Layer 7 of a small transformer language model trained on English Wikipedia (15 layers, counted from 0, width 128).
A neuron's activation on a vector x is GELU(weights . x), where the dot is the dot product.
The model reads these tokens: " leader" " of" " the" " San" "h" "aj" "a" "," " the" " Ber" "ber" " conf" "ed" "eration" " whose" " c" "av" "al" "ry" " formed"

The vector x that enters this layer's MLP at each token. A number n stands for n times 0.053.
0 " leader": 25 -16 -22 4 -12 -8 5 -3 5 -14 21 -4 14 23 7 -5 -10 -21 3 -3 -19 3 -2 28 20 -32 4 -6 -2 46 11 -18 3 37 -3 -5 -15 -8 -18 -26 -31 27 -9 19 12 13 19 -1 26 1 36 -7 -27 0 6 -26 1 2 10 4 -15 -12 2 -5 3 5 -7 7 -34 -11 -3 9 -8 4 -14 5 -12 4 -9 -15 -39 -6 -6 12 2 -1 50 4 14 7 -28 1 -52 14 -27 -15 27 11 -41 20 14 13 -11 -8 -8 7 -1 12 6 -21 -2 1 5 19 18 8 17 -4 -12 -4 5 13 4 -2 -3 9 3 12
1 " of": 31 -41 1 -15 -4 0 12 -10 20 -6 22 -14 5 15 18 -3 -19 -23 -12 0 -8 5 6 17 15 -34 0 4 11 27 7 -6 5 30 6 8 -22 -3 2 -16 -16 5 5 34 6 13 11 -11 6 -16 21 3 -21 15 4 -14 5 1 6 -5 -18 -13 4 -17 -7 1 7 5 -15 -15 -8 -2 -9 7 -1 30 -5 -9 2 -33 -42 0 -4 -12 -8 2 34 6 18 1 -11 7 -63 17 -7 2 18 -7 -17 44 9 16 -22 5 -4 -16 -11 14 15 -32 -6 -1 -11 15 11 24 19 4 -20 -7 5 2 6 2 1 12 10 -2
2 " the": 24 -22 -15 -2 3 18 0 0 18 -4 15 -25 8 9 -1 -9 -17 -16 -5 -6 -7 4 -10 13 15 -26 5 5 6 15 5 -8 2 41 4 11 -7 -1 -16 -19 -33 8 -6 19 3 7 13 -9 12 -11 27 12 -15 10 11 -7 -3 -4 11 -4 -17 -13 3 -23 2 7 -9 16 11 -26 0 1 -12 13 5 24 -14 -7 8 -19 -32 -5 -1 1 3 0 23 11 10 5 -13 1 -89 23 -2 -25 14 8 -11 27 14 15 -27 4 8 -1 -12 13 16 -21 0 3 0 13 8 20 -6 0 -22 -7 -1 7 6 10 3 3 17 -2
3 " San": 1 -15 -40 1 -12 17 4 5 -5 -25 18 -3 -10 28 -20 7 -2 -32 -26 -8 -17 -12 6 14 2 -15 -3 -4 3 12 6 -12 3 35 23 -1 5 2 -13 -36 -26 28 -16 40 3 11 10 -2 31 -16 27 18 -5 10 3 -8 5 11 12 -7 -27 -18 12 -24 11 7 -10 25 -18 -24 -13 -1 6 6 4 29 -35 4 -7 -7 -22 -1 -7 -20 3 17 20 2 3 12 -29 9 -31 -1 13 -2 24 3 -16 16 -6 -2 -29 -10 20 30 -5 -14 6 -33 5 19 0 33 2 29 -2 -13 -12 -8 7 7 2 -12 9 23 -7 40
4 "h": 5 -24 -18 -18 1 15 4 9 8 2 19 -8 20 15 0 -10 -31 -2 -5 -8 -6 5 5 39 9 -18 10 11 15 4 18 6 -6 47 14 14 -6 8 0 -24 -34 -8 -21 36 -1 24 3 1 24 -3 -4 0 5 3 -4 -1 18 11 2 1 -15 -17 -13 -35 -12 8 -26 -4 -41 -13 -4 6 -3 11 12 32 -31 -5 12 -20 -15 -10 -13 -1 -14 0 -9 -11 -7 -7 1 2 -30 1 -18 -30 20 5 -38 30 8 -20 -5 -10 16 36 -3 31 19 -34 23 12 4 12 14 24 19 -21 -18 -12 -4 5 3 -6 -2 10 7 27
5 "aj": 13 -10 -22 -10 4 16 10 -12 15 -15 7 -2 6 9 4 1 -10 -5 -1 -13 1 2 -1 19 -13 -8 2 -23 10 2 8 1 2 41 0 5 -10 19 -20 -42 -33 -8 -3 31 -10 9 -14 7 17 -13 31 0 -8 11 -5 12 21 9 13 -4 -17 -15 -30 -21 3 -4 -20 4 -34 -39 -8 -7 1 17 10 30 -39 12 6 -16 -2 -6 -13 15 -11 17 13 -24 13 -11 -20 4 -33 7 4 -13 18 4 -19 28 -12 23 -10 5 3 31 -7 15 25 -22 15 23 5 19 12 39 8 -20 -20 -10 1 8 21 -24 -4 7 7 12
6 "a": 22 -14 -13 -10 6 22 -3 10 1 -14 19 12 10 18 -6 1 0 -4 -6 -13 -10 5 5 35 -6 -8 9 -5 6 9 -9 -1 2 48 -7 -4 -18 18 -9 -41 -46 9 4 9 7 -2 4 -13 14 -11 5 13 -21 15 -2 -5 20 7 9 -10 -11 -11 -22 -35 -2 -6 -8 0 -32 -29 0 0 -9 20 1 21 -38 10 18 -12 -16 -3 -11 17 -5 8 11 -28 7 5 -18 1 -37 -1 9 -13 15 -3 -16 26 6 21 -7 -3 -1 36 -15 22 19 -23 0 19 14 0 24 39 -2 -11 -16 -9 3 12 8 -16 -11 9 -1 8
7 ",": 32 -21 -15 3 6 16 8 -7 10 -3 17 -6 13 15 -12 -5 -17 -15 -1 -1 -17 12 -4 17 12 -27 -2 12 -6 32 -2 -3 7 34 6 -8 -24 23 -18 -20 -32 4 -17 26 -1 -12 5 -18 -2 -21 39 11 -9 9 6 -10 14 -7 -2 8 -8 -10 -2 -10 10 12 -4 8 -33 -11 16 7 -1 -2 -7 23 -15 -16 -5 -2 -33 -8 -5 -11 5 9 36 -3 11 -3 -11 0 -72 -11 -11 2 11 7 -31 17 7 6 -22 7 3 -10 -12 21 10 -23 9 14 13 11 18 16 8 -2 -5 -6 1 19 18 -5 4 4 11 8
8 " the": 20 -11 -14 -9 -4 16 -2 5 11 -6 10 -22 8 16 -11 -8 -15 -13 1 -9 -17 2 -13 17 2 -16 13 7 8 28 -5 -4 5 39 6 5 -6 3 -18 -18 -40 12 -13 15 0 3 10 -4 17 -11 32 9 -7 12 12 -2 6 -1 10 -11 -17 -20 -2 -12 3 14 -6 16 8 -20 3 5 -8 19 7 20 -15 -14 11 -5 -30 -8 -4 1 -4 -3 25 2 2 1 -13 -3 -94 19 1 -25 13 14 -23 22 4 9 -24 0 8 4 -11 8 20 -15 2 8 5 10 14 26 -5 9 -15 -4 -6 11 6 4 -1 3 11 -4
9 " Ber": 8 -3 -57 -7 19 1 7 -6 11 -25 14 15 0 18 -8 -2 -4 -17 -10 -9 -20 3 -1 23 7 -16 5 5 13 36 9 5 10 54 -2 -14 -15 19 -12 -45 -34 -8 -18 25 4 29 3 4 20 -15 11 20 -20 -6 10 -15 15 4 -4 -10 -24 -10 1 -31 1 8 -24 26 -28 -9 -6 -1 8 15 7 34 -20 1 18 -6 -10 -9 -21 10 2 -6 22 6 0 5 -3 4 -24 9 3 -12 36 1 -26 9 -1 4 -21 -22 1 44 -16 6 7 -37 8 27 -2 -3 7 -1 2 -6 -10 -18 3 5 13 -9 6 18 -8 27
10 "ber": 12 -30 -47 -14 1 0 -8 16 11 -18 -12 -6 7 21 9 3 -15 -17 4 -7 -1 8 9 16 -7 -20 4 7 8 33 8 -3 -5 48 -9 -16 8 16 -16 -36 -34 9 -13 33 15 19 5 14 13 -4 20 -8 -7 -6 14 -22 19 4 7 7 -18 -5 -4 -29 14 6 -2 20 -39 -1 5 4 0 12 11 3 -24 -14 16 -3 -9 -19 -23 22 -7 -15 25 -19 -4 12 -7 -3 -28 -6 15 -22 40 5 -31 24 -3 15 -6 -13 -19 23 -5 18 -2 -30 25 3 17 0 9 29 -3 0 -7 -28 1 17 17 -16 3 35 -9 8
11 " conf": 5 -9 -12 -3 20 18 6 9 1 3 42 5 14 30 -20 1 11 -32 -6 -24 -24 6 2 19 14 -29 12 -8 2 35 -6 -5 4 47 3 -1 -16 24 -16 -31 -14 6 -6 28 17 10 7 5 0 -32 11 1 -11 26 25 -22 -24 -18 0 -16 -9 -25 -35 -12 -18 26 8 1 -29 -12 -6 28 -2 8 4 2 -11 -4 -10 -13 -13 2 0 12 15 -3 24 6 16 -3 -24 7 -33 -13 -2 -26 32 9 -17 34 -5 2 -23 -23 -13 15 8 4 11 -23 -2 6 2 27 7 11 12 14 -8 -14 -3 2 12 -10 3 5 6 -23
12 "ed": 19 -3 1 -7 -7 4 6 -12 12 -24 -6 0 16 2 -12 9 -5 -8 -12 6 9 -7 -4 22 -11 -25 18 11 -14 -22 -5 -16 -6 36 21 -9 -36 26 -15 -31 -22 11 -11 9 15 1 5 22 19 -6 16 31 6 11 18 -11 -16 6 -2 -21 10 -44 -16 -24 -6 6 0 7 -30 -20 18 26 2 24 -5 14 -36 0 -3 -11 -30 4 -15 13 9 4 26 -22 5 -13 -10 3 -25 24 -28 -24 54 11 -34 20 -11 6 1 11 -3 -13 -7 -6 -11 -23 -2 25 17 23 12 5 9 15 -10 -3 4 19 17 9 8 -14 5 15
13 "eration": 35 -23 -6 4 -9 -3 17 6 12 -10 4 -12 16 11 13 -5 11 -15 15 -14 -6 5 1 27 10 -30 3 -3 1 12 9 -26 2 29 -9 -14 -31 13 -26 -32 -20 19 -5 15 14 -1 3 3 7 -5 31 -1 -14 9 7 -20 7 4 -3 3 -7 -19 -15 -24 7 25 1 9 -46 -17 0 14 -9 17 -9 5 -7 -6 14 -13 -19 9 -14 1 -7 -7 31 -10 9 7 -28 15 -58 -10 -9 -14 41 3 -15 31 10 9 -15 -17 12 -2 -2 11 15 -19 0 14 7 21 20 27 -1 2 -13 -13 0 11 12 -2 -5 10 -2 5
14 " whose": 21 -18 -5 -7 -2 5 0 5 4 2 18 -17 15 13 -5 5 -20 -6 1 -15 -13 9 -2 23 20 -16 5 6 16 18 3 -13 14 33 13 6 -6 13 -24 -24 -34 6 -17 12 -2 -2 5 1 2 -8 31 25 -10 16 24 -12 3 -2 -10 -15 -17 -12 -16 -23 0 15 9 19 -12 -17 -7 9 3 11 6 17 -9 -3 5 -3 -38 -3 -1 5 6 -6 22 -7 -4 0 -14 -3 -84 14 -12 2 26 12 -34 15 10 8 -19 3 -8 -14 -13 9 19 -18 8 12 12 19 10 28 -1 5 -14 -19 -5 14 2 3 8 -10 1 -5
15 " c": 14 -22 -29 -16 -1 8 1 -8 -2 2 26 3 22 23 -9 -8 -16 -24 4 -9 -13 3 -1 18 3 -26 3 4 14 32 7 -9 12 39 2 -20 -19 9 -14 -20 -41 -7 -8 22 2 5 1 27 19 -20 31 0 1 33 2 -9 -4 3 14 -8 7 -10 -2 -12 3 22 -13 3 -40 -12 -13 11 -20 13 17 6 -18 -1 2 2 -50 -1 -1 -6 8 11 13 7 14 -3 -31 -3 -38 15 15 -31 45 8 -10 26 10 3 -12 -27 -1 28 -19 11 -1 -7 8 10 -2 13 -1 19 -6 10 -21 -15 -1 27 5 -4 13 -18 4 -6
16 "av": -4 12 -32 1 -7 24 27 1 24 -6 2 6 6 19 -14 -14 -13 -38 19 -5 -17 14 20 20 -18 -7 28 11 11 49 3 -27 -19 40 9 -23 -13 13 -4 -36 -20 -12 -5 20 19 10 -25 14 5 -19 -13 26 -15 5 21 -21 -17 -4 5 1 -15 -14 0 -20 -7 14 -8 18 -33 -24 -13 7 -6 1 18 27 -2 7 3 -12 -24 1 -3 9 4 9 16 -15 1 -25 -8 11 -30 1 -8 -23 26 -12 -21 23 13 10 -17 -16 6 18 1 7 11 -13 -5 16 4 12 15 31 17 -1 -32 4 -1 10 16 -1 1 8 -1 9
17 "al": -10 -7 -25 -5 5 10 10 17 3 6 14 1 10 8 -3 -5 -26 -17 -3 -14 -12 6 -3 19 1 -34 29 -11 1 26 -8 -21 0 46 -8 -1 -7 17 -13 -20 -33 13 -16 33 1 -15 -15 1 2 15 28 9 -16 -3 9 -28 -11 3 0 5 -2 -19 0 -28 -3 1 -19 14 -22 -31 -9 11 -2 -5 13 20 -5 0 3 -19 -19 -9 2 14 -22 7 23 -28 -15 15 -21 13 -26 13 2 -15 45 26 -19 43 11 14 8 -26 31 2 -7 31 14 -15 6 14 -2 17 29 36 -15 -7 -24 -1 -10 8 8 -8 5 10 -3 16
18 "ry": 22 -19 -3 -10 6 4 -7 -1 2 -7 13 -8 21 1 3 -1 -1 -12 21 -8 -18 7 14 25 2 -10 12 7 7 24 4 -11 8 37 -15 -5 -25 19 -8 -36 -36 6 -22 22 18 9 -21 -22 1 -13 27 8 -4 18 3 -29 0 11 -7 -9 -18 -16 -19 -22 -5 13 -4 2 -52 -21 8 10 0 26 10 12 -6 3 18 -11 -24 -3 -21 15 0 -7 7 -7 4 9 -21 11 -51 -9 -12 -24 39 13 -2 29 2 12 6 -4 26 1 -10 10 17 -13 5 6 15 17 21 19 -19 -4 -29 -10 -11 8 1 13 3 17 22 7
19 " formed": 37 -10 8 -6 1 -4 8 -6 20 -9 2 -3 15 22 9 1 -8 -20 -7 4 -3 1 3 21 8 -36 11 -17 -8 22 0 -6 6 32 -10 -3 -16 18 -13 -22 -20 15 -12 29 6 1 2 1 20 -21 30 17 -15 13 8 -19 -16 0 2 -12 -18 -31 -27 -14 -10 21 -3 13 -32 -27 -11 19 -10 0 -10 16 -6 -4 -6 -17 -28 0 -7 7 5 12 11 -6 2 -3 -24 14 -52 19 -5 4 26 11 -35 26 1 8 -7 -9 7 -15 -12 7 21 -28 -1 -3 -2 8 25 31 22 8 -9 5 10 15 0 1 4 15 -8 -1

Each question shows the input weights of one neuron of the MLP. A number n stands for n times 0.0095.

n38: 19 5 3 -10 46 6 -27 29 -4 -44 13 -35 -2 15 2 1 4 10 15 -17 -6 11 4 -24 -2 -4 -22 -17 -29 -10 -37 1 -14 -2 -14 41 4 8 -30 2 -4 -28 46 -4 -20 -5 19 22 26 -29 7 1 -25 -13 -24 42 -31 0 -9 -24 3 23 7 15 6 19 -20 1 -6 -34 39 -12 -8 30 -3 -12 -5 9 24 32 -7 -11 1 -11 3 -6 -19 -9 -13 2 7 14 3 1 38 -8 -27 39 13 25 -2 1 6 -15 1 -55 22 -32 10 28 59 -11 35 -8 7 -7 -43 -12 -16 -6 -30 5 -22 -6 27 -4 -14 15
On which token does it fire most? 8 " the"

n350: -34 3 14 -31 -12 -11 -11 53 -21 -26 -1 -10 5 4 -25 -19 26 -23 3 16 -12 -26 8 -14 -17 19 -7 10 -6 -51 1 -18 42 -9 40 10 22 -36 -27 8 -7 19 -20 -24 -6 3 -24 -18 -28 10 5 1 -5 -1 7 8 -6 -7 42 -2 28 12 13 6 28 -6 -39 0 10 -39 43 -1 2 -31 31 26 22 -9 -34 5 16 3 37 46 6 -7 11 22 -23 17 -21 26 0 -8 13 28 4 -57 13 34 -27 -2 -19 -37 -1 11 4 20 4 -9 -11 16 -34 -18 4 -16 -12 25 -20 4 27 21 -12 -17 -7 14 -29 -2
On which token does it fire most? 3 " San"

n211: 3 2 10 -44 22 -14 21 25 22 -11 26 -17 -20 43 20 4 -18 12 7 35 29 26 -10 19 -15 1 16 -18 4 4 -17 -28 9 -31 -11 -8 -32 -5 -11 20 -25 -53 25 -15 -23 -2 -21 9 -23 -21 -45 8 -11 -18 -38 -2 8 1 28 -15 -6 -6 39 -17 43 18 29 22 7 -45 11 -41 -13 -2 -14 -11 -7 3 14 -6 -2 12 18 8 1 -10 -20 -5 -22 1 24 -15 -8 14 31 7 -35 33 19 26 12 -26 13 12 35 28 -14 -9 14 15 -27 21 41 -10 27 -2 -24 -7 2 4 -3 -43 -11 18 26 11 -17 38
On which three tokens does it fire most, strongest first? 6 "a", 17 "al", 16 "av"

n266: 5 14 1 32 -9 10 -1 39 -9 -24 9 -12 2 -7 21 -15 -12 -17 -15 -1 -8 19 13 -1 18 -12 43 1 0 -23 -2 26 -22 4 34 -17 28 17 11 24 -17 -20 -4 -28 -3 -23 -12 -22 25 -7 -28 0 5 -14 -41 -3 3 28 -7 3 -33 15 -5 -13 -8 24 11 0 8 25 20 15 -17 28 -13 -18 0 -21 -26 22 22 12 41 -47 20 -7 -6 37 -25 19 -33 -3 15 3 21 -24 20 10 -13 -43 -9 -43 20 13 3 -8 -6 -41 2 24 -10 5 -36 27 33 -32 0 41 -33 -10 -9 44 23 -56 51 -20 -27 11
On which token does it fire most? 3 " San"

n367: -30 18 -27 -1 19 10 -19 11 -47 51 -17 -11 -9 -8 21 -11 20 8 -7 2 -9 14 25 -5 20 6 -23 -19 -1 -5 20 5 8 14 21 17 22 -17 1 11 5 28 -16 -24 -33 5 43 -13 6 -44 20 24 28 -28 -1 -3 5 76 25 10 34 -17 -21 14 3 49 -13 7 2 25 41 34 -8 -28 30 -33 -50 1 11 14 -25 8 10 6 -21 -1 11 -18 18 -32 6 -21 -32 18 21 -9 -19 -38 12 -33 -23 5 3 -2 7 -21 21 -16 -13 11 23 -2 -3 -27 -15 -8 -29 -5 1 5 -32 13 -8 -27 -46 -15 15 26
On which token does it fire most, and how strongly? 8 " the", at about 0.27

n5: 0 -22 -26 21 1 0 -4 -20 1 4 -17 54 -16 21 -16 -8 -22 9 -14 39 -30 -23 10 -20 23 6 -1 0 23 27 -6 -2 34 -12 -27 -15 -33 -11 34 -29 -14 4 -26 -18 -3 26 -6 9 -26 12 29 -4 -18 -50 8 36 -20 17 -12 56 28 42 1 33 28 12 -42 -21 3 21 4 -12 -15 21 -4 39 18 -7 -23 -48 0 12 27 -3 -4 -8 -12 -28 -6 -10 -3 -5 -6 16 -20 -16 -3 -11 3 -3 -3 -19 -17 4 17 -22 32 -8 3 34 12 -1 -3 -3 -11 -26 -21 -5 -5 -18 -7 21 -1 59 -46 1 -5 26
On which token does it fire most? 0 " leader"

n511: 12 0 -16 21 -2 -6 20 -1 1 42 -4 44 -19 -3 0 25 -22 36 -30 -1 28 8 29 -8 9 10 4 -9 -15 -28 -22 2 63 -71 12 -3 -7 -4 5 -19 6 -3 -26 8 -32 14 15 -7 -37 8 6 -12 -4 31 27 9 -22 -10 12 -10 -15 8 16 -16 -5 31 4 -7 -21 41 36 -8 4 11 18 -11 11 -19 48 -20 -11 -38 18 22 -23 -11 28 -33 3 -19 11 -20 -18 -9 -16 19 -22 -2 -19 -13 -18 8 27 3 18 -11 -13 28 13 -22 -32 6 15 -25 -9 0 -19 0 10 -3 13 23 3 11 12 4 -17 -31
On which two tokens does it fire most, strongest first? 14 " whose", 7 ","

n442: -2 -8 21 5 5 13 -23 -10 4 -19 16 6 -6 -44 17 -7 -22 34 -11 22 14 39 7 8 33 -25 22 14 10 -14 47 19 28 12 2 -4 -11 16 -1 24 19 -26 -14 15 -8 -15 2 -1 25 -35 6 -17 7 2 6 -2 -9 -9 -1 -17 1 23 5 16 -13 -46 28 10 7 -1 -5 -34 -30 -15 1 -20 26 -6 -57 -37 -11 -6 -3 19 1 -14 38 24 39 4 -18 3 -49 -2 28 -4 -24 1 -13 15 12 11 -8 -16 -19 -36 13 37 -16 12 -20 2 -17 -20 19 -24 12 -7 5 19 -15 1 13 22 -17 -7 21 -24
On which token does it fire most, and how strongly? 1 " of", at about 4.6

n175: 10 -16 -2 20 -34 34 22 -22 5 6 8 -20 1 -13 15 -12 7 -23 -4 8 20 24 2 -6 0 -34 17 25 8 1 -9 12 21 -5 21 7 11 9 13 -28 -7 -23 -6 15 -25 5 21 -24 -6 -12 28 -33 6 3 -3 -4 -12 -14 -28 -1 13 9 0 26 -2 -5 -6 20 34 -8 18 12 -12 11 -29 -17 5 -1 -16 21 16 -2 6 -33 16 2 24 50 -18 -3 12 -41 -5 -7 16 27 -6 27 -7 21 1 23 3 2 -9 -51 34 13 4 -5 -18 1 25 7 17 4 14 -5 8 29 -9 2 5 -5 29 -6 -4 -12
On which three tokens does it fire most, strongest first? 7 ",", 1 " of", 2 " the"

n411: 41 -19 43 9 -27 14 11 -9 6 -4 -10 28 -6 1 -8 -60 -18 -10 -6 6 -44 -11 -33 -18 -6 -9 -1 -21 6 13 18 -5 26 8 -1 9 -20 12 31 5 2 38 -6 -17 26 -18 16 2 31 9 18 29 -5 -31 -34 -24 5 -48 -16 -27 15 -8 8 7 -14 2 -12 -16 30 -8 22 -24 10 9 -2 30 22 -35 4 6 32 0 22 -42 -13 8 4 21 1 8 -8 -1 15 -27 -24 25 -19 -3 -7 7 -17 -10 -23 -5 -1 -15 -21 -7 -10 0 -21 9 -16 -26 -6 -24 14 24 2 -1 -16 23 -2 22 -5 -37 -32 47
On which token does it fire most? 7 ","

n241: 13 -18 -11 -17 22 -16 -10 -16 -20 36 3 -27 -12 11 -12 -20 20 0 -41 -13 13 -24 -20 -34 44 -6 2 -11 10 -4 16 -23 -28 8 -12 -1 21 -17 -16 8 13 -1 -16 6 21 -6 21 -11 -2 15 27 14 1 -27 9 -18 32 1 10 27 28 32 1 -33 -11 42 9 17 26 37 -1 -17 -26 -6 -14 11 -11 8 -35 -24 30 23 33 14 -25 -6 24 -13 20 -17 -30 10 -10 -1 34 2 9 4 9 8 -28 -10 4 6 -18 -20 11 9 26 10 1 -49 4 -33 19 -12 -3 -36 35 -17 11 18 -1 40 23 -36 4 23
On which token does it fire most, and how strongly? 2 " the", at about 1

n9: -10 -10 -3 -2 5 18 19 16 11 -14 45 -4 6 -12 -21 -38 -12 -14 -28 26 -4 -36 1 -7 29 6 -6 3 -19 1 3 -20 -17 -2 47 5 20 -4 20 -3 -8 -5 4 13 6 -3 -5 -30 -17 -22 -10 -6 -36 -14 2 25 11 1 -12 43 2 5 8 21 -13 -39 -36 4 28 -17 28 18 42 -32 -12 23 14 -28 -15 21 -8 -13 8 27 -11 21 31 37 0 -1 2 9 14 11 -34 60 10 -23 8 -22 -14 -31 -5 -4 34 13 -26 5 -28 25 -18 -11 7 -11 21 13 39 25 -11 -9 -20 -2 -29 -24 -4 4 6 -13
On which three tokens does it fire most, strongest first? 7 ",", 3 " San", 1 " of"

n387: 13 -12 45 1 5 19 -7 -9 -37 6 -26 -40 11 -25 17 -16 10 3 21 8 11 8 -6 17 -7 -22 18 -21 -11 7 12 -4 -28 -17 -2 8 4 -4 0 18 -17 1 -7 -38 12 21 9 -45 1 20 18 -7 5 14 -20 -21 -6 13 -39 3 9 12 -7 -10 -5 1 -10 7 29 -19 3 9 -13 6 -9 24 3 -5 31 -11 9 -7 1 -14 8 7 -5 7 3 17 1 44 -27 -20 -14 9 -10 10 -1 -14 13 0 -3 36 4 35 9 3 -20 10 14 29 18 -7 7 -14 -17 3 19 -28 9 20 -9 1 -22 -1 24 22
On which token does it fire most, and how strongly? 18 "ry", at about 1.9

n339: 8 16 -23 -4 18 -7 33 8 -1 52 18 -23 -27 -23 -5 18 6 -42 -5 -1 21 -25 18 19 1 9 1 -41 23 -15 2 7 28 11 11 9 7 -9 16 16 -26 -2 0 -16 29 17 -5 2 26 2 -14 24 -12 -4 -13 -9 40 4 38 45 8 -13 -3 2 32 31 -22 22 -6 -29 -3 14 8 6 -45 8 5 -20 -7 11 -18 -5 -1 7 -3 4 -20 10 -31 30 20 -23 -14 2 23 13 -31 14 20 -15 -16 10 5 -13 -8 -27 0 -19 -13 7 7 -7 26 23 -15 -52 -31 -29 32 -5 -25 2 -15 -41 -33 -8 -3 12
On which token does it fire most? 3 " San"

n317: -5 8 -58 -9 30 6 -45 9 3 -26 -38 36 -19 -35 -27 -6 11 9 9 -13 24 -30 11 -10 34 3 -14 -19 -3 27 1 -22 21 17 12 9 3 -2 1 27 -30 -37 0 11 18 27 21 27 -7 5 20 -26 3 18 15 52 13 -8 7 1 9 1 -3 -13 -6 0 -6 25 -2 18 -13 -4 10 -9 -18 -31 9 -22 2 -2 2 -15 2 -10 -19 14 -12 11 3 5 -22 -6 25 -23 2 12 3 -14 -25 -8 9 27 33 6 15 2 23 -13 8 36 19 -13 -11 11 4 -12 5 14 32 -29 1 11 -18 -17 21 17 21 0
On which token does it fire most? 10 "ber"

n474: -33 -29 -1 -5 1 -10 -17 -24 22 33 -28 29 -29 18 -13 -31 -17 -6 -9 -20 -24 -6 -21 8 1 21 26 1 8 6 2 -38 2 -21 -18 8 -6 -14 -9 -2 -23 -7 31 -42 17 1 -4 -9 0 9 -7 -31 -1 28 36 3 22 6 -20 18 30 7 16 -13 2 16 53 -23 -12 -4 5 2 5 -37 20 16 11 -14 14 -53 -12 1 64 27 -1 -22 20 39 15 12 37 11 -16 -7 16 14 16 2 -5 6 -5 26 -11 -18 -17 -11 -10 20 -20 -1 -5 -3 -12 -13 -24 -5 -14 -1 17 24 -4 5 -12 -35 -9 24 9 22
On which token does it fire most, and how strongly? 1 " of", at about 1.4

n219: 25 3 1 -22 -12 20 18 -16 -8 3 -21 7 10 9 -29 -25 -4 22 -12 -17 23 7 3 4 24 20 14 19 9 -34 -30 12 3 -9 -41 -14 -6 -26 -46 -11 20 -2 38 -20 -11 -21 -4 -19 -2 6 30 -22 25 -4 -3 -7 -43 53 -11 34 -10 -17 4 -19 -1 12 -18 -6 11 -40 -14 18 -25 -14 3 4 -19 33 -11 29 -9 10 -13 0 10 25 -28 1 27 -4 16 3 24 35 -14 4 23 4 47 -12 -13 20 25 -48 -1 25 -18 32 6 1 -21 -16 37 -16 -22 -17 -14 3 48 -17 -4 -20 4 14 25 -40 40 -19
On which token does it fire most? 15 " c"

n30: -18 2 26 -3 -1 -11 21 -13 -4 -19 -48 2 3 -41 28 -13 -8 12 26 0 7 -16 7 -16 3 6 16 1 -4 11 24 2 10 -23 -5 -6 -16 3 14 20 9 9 -13 -5 -15 -26 -6 18 -43 -6 10 7 -17 57 33 1 -11 6 -39 28 -6 -1 24 -4 15 35 -5 36 -19 17 -30 1 32 -6 7 14 -11 13 3 -26 -31 -4 2 17 -4 -2 -6 15 23 7 -29 11 -26 -3 -2 34 -2 -5 -16 -23 18 -1 17 -20 -32 -11 -7 -6 -6 31 -29 -4 -16 7 22 -5 -6 -13 -8 29 -21 24 10 -12 -13 -8 32 1
On which two tokens does it fire most, strongest first? 14 " whose", 13 "eration"

n240: 3 4 1 -12 -7 1 43 -30 1 0 7 -6 -24 3 1 16 3 7 -21 3 11 10 30 -14 30 22 62 8 -11 -13 19 -46 13 37 6 16 -4 7 9 -15 6 -23 26 -16 22 20 17 -11 -11 12 -13 -17 -5 11 -30 34 6 -34 -25 -23 -27 -8 12 37 3 2 2 22 -1 44 4 -23 -11 -8 -6 32 29 -10 -37 -15 -3 -62 -21 -23 -25 11 10 -6 3 -56 -14 -15 11 31 -4 -5 -19 31 -8 11 17 -11 31 -9 1 -12 4 -14 -30 26 16 -15 9 -4 -4 -12 41 -11 -6 1 34 12 56 15 -24 -29 -12 -32
On which token does it fire most? 1 " of"

n449: 25 11 -7 21 -16 -1 -13 -8 -4 -37 -35 11 4 -14 -30 -37 -14 -3 6 -37 -8 -11 9 34 7 1 -25 20 -8 14 2 11 -27 -19 -6 13 14 31 -10 10 3 13 -2 -30 -8 -11 26 2 -12 37 41 -23 4 -1 -1 -1 -30 -2 -8 -28 13 27 2 -2 -2 9 -14 -3 21 -6 16 -22 -10 -22 11 -4 -2 0 36 -6 26 -21 14 31 45 15 -1 7 27 17 -14 -19 -4 19 -36 -10 4 2 -7 -13 -21 14 3 -6 2 -16 3 -7 15 -6 10 -11 3 -32 -16 -7 -18 -8 -16 36 32 -29 -24 19 -2 15 -9 -2
On which three tokens does it fire most, strongest first? 0 " leader", 2 " the", 8 " the"

n333: -4 10 -41 -18 -16 25 -19 13 13 34 -14 29 11 -4 24 7 11 -14 -27 27 40 2 -17 -11 -11 24 33 24 4 35 0 -15 -2 10 -45 40 -11 -20 59 7 -1 -1 -4 -15 -2 -29 -24 25 -14 46 1 5 -41 24 -4 1 -1 3 -2 31 22 24 1 -2 -17 -11 13 25 17 -24 -19 15 -21 -2 -14 -4 30 29 18 18 -12 -23 11 -24 21 22 -9 -22 -28 23 -20 -11 -17 8 21 21 -27 1 -38 -21 -2 -39 -9 -20 32 2 11 -11 -14 -3 -1 -4 -17 11 -8 43 -19 9 -16 -6 -3 -7 -22 -38 19 -1 47 -15
On which token does it fire most? 17 "al"

n450: -6 14 17 21 -3 -14 59 -10 2 26 -22 45 -24 10 -15 -29 -1 -24 -16 -41 0 17 -7 -16 -9 -7 8 -15 -13 -10 29 -7 0 8 -10 13 -23 -14 9 -23 6 19 5 -14 -5 -6 8 5 -5 6 21 -6 -16 10 37 9 13 -26 36 3 19 -15 -23 -20 7 6 -5 -25 -11 34 -28 -59 -20 7 -30 12 4 14 -14 7 -6 -3 18 -33 8 -14 -23 9 11 1 19 -17 22 17 19 -8 28 23 -5 -25 1 13 26 9 -2 9 -30 -20 -14 -6 32 13 -38 -21 1 -17 -4 31 7 -5 -2 -22 -4 14 -17 39 20 0
On which token does it fire most, and how strongly? 9 " Ber", at about 0.21

n1: -8 9 8 -21 -20 -8 -24 -18 -3 -9 28 1 -3 7 -9 -7 -1 14 0 3 -23 11 7 -15 -21 9 40 -23 -1 1 -25 44 25 53 -5 -12 -5 13 8 3 1 -20 2 -36 -19 2 44 0 38 -10 28 9 30 9 -24 -2 7 7 -13 -1 -16 14 -8 1 41 -15 11 -26 -14 -42 -3 -12 -9 -18 -17 -21 -7 -12 -17 0 41 2 1 -27 -11 -18 -10 -34 -10 41 10 -15 38 -26 8 -11 -19 -28 6 5 -1 -4 8 -22 -39 1 -10 -3 -8 23 33 15 57 -9 -28 2 6 19 15 -9 23 23 23 2 5 3 -1 -3
On which two tokens does it fire most, strongest first? 6 "a", 10 "ber"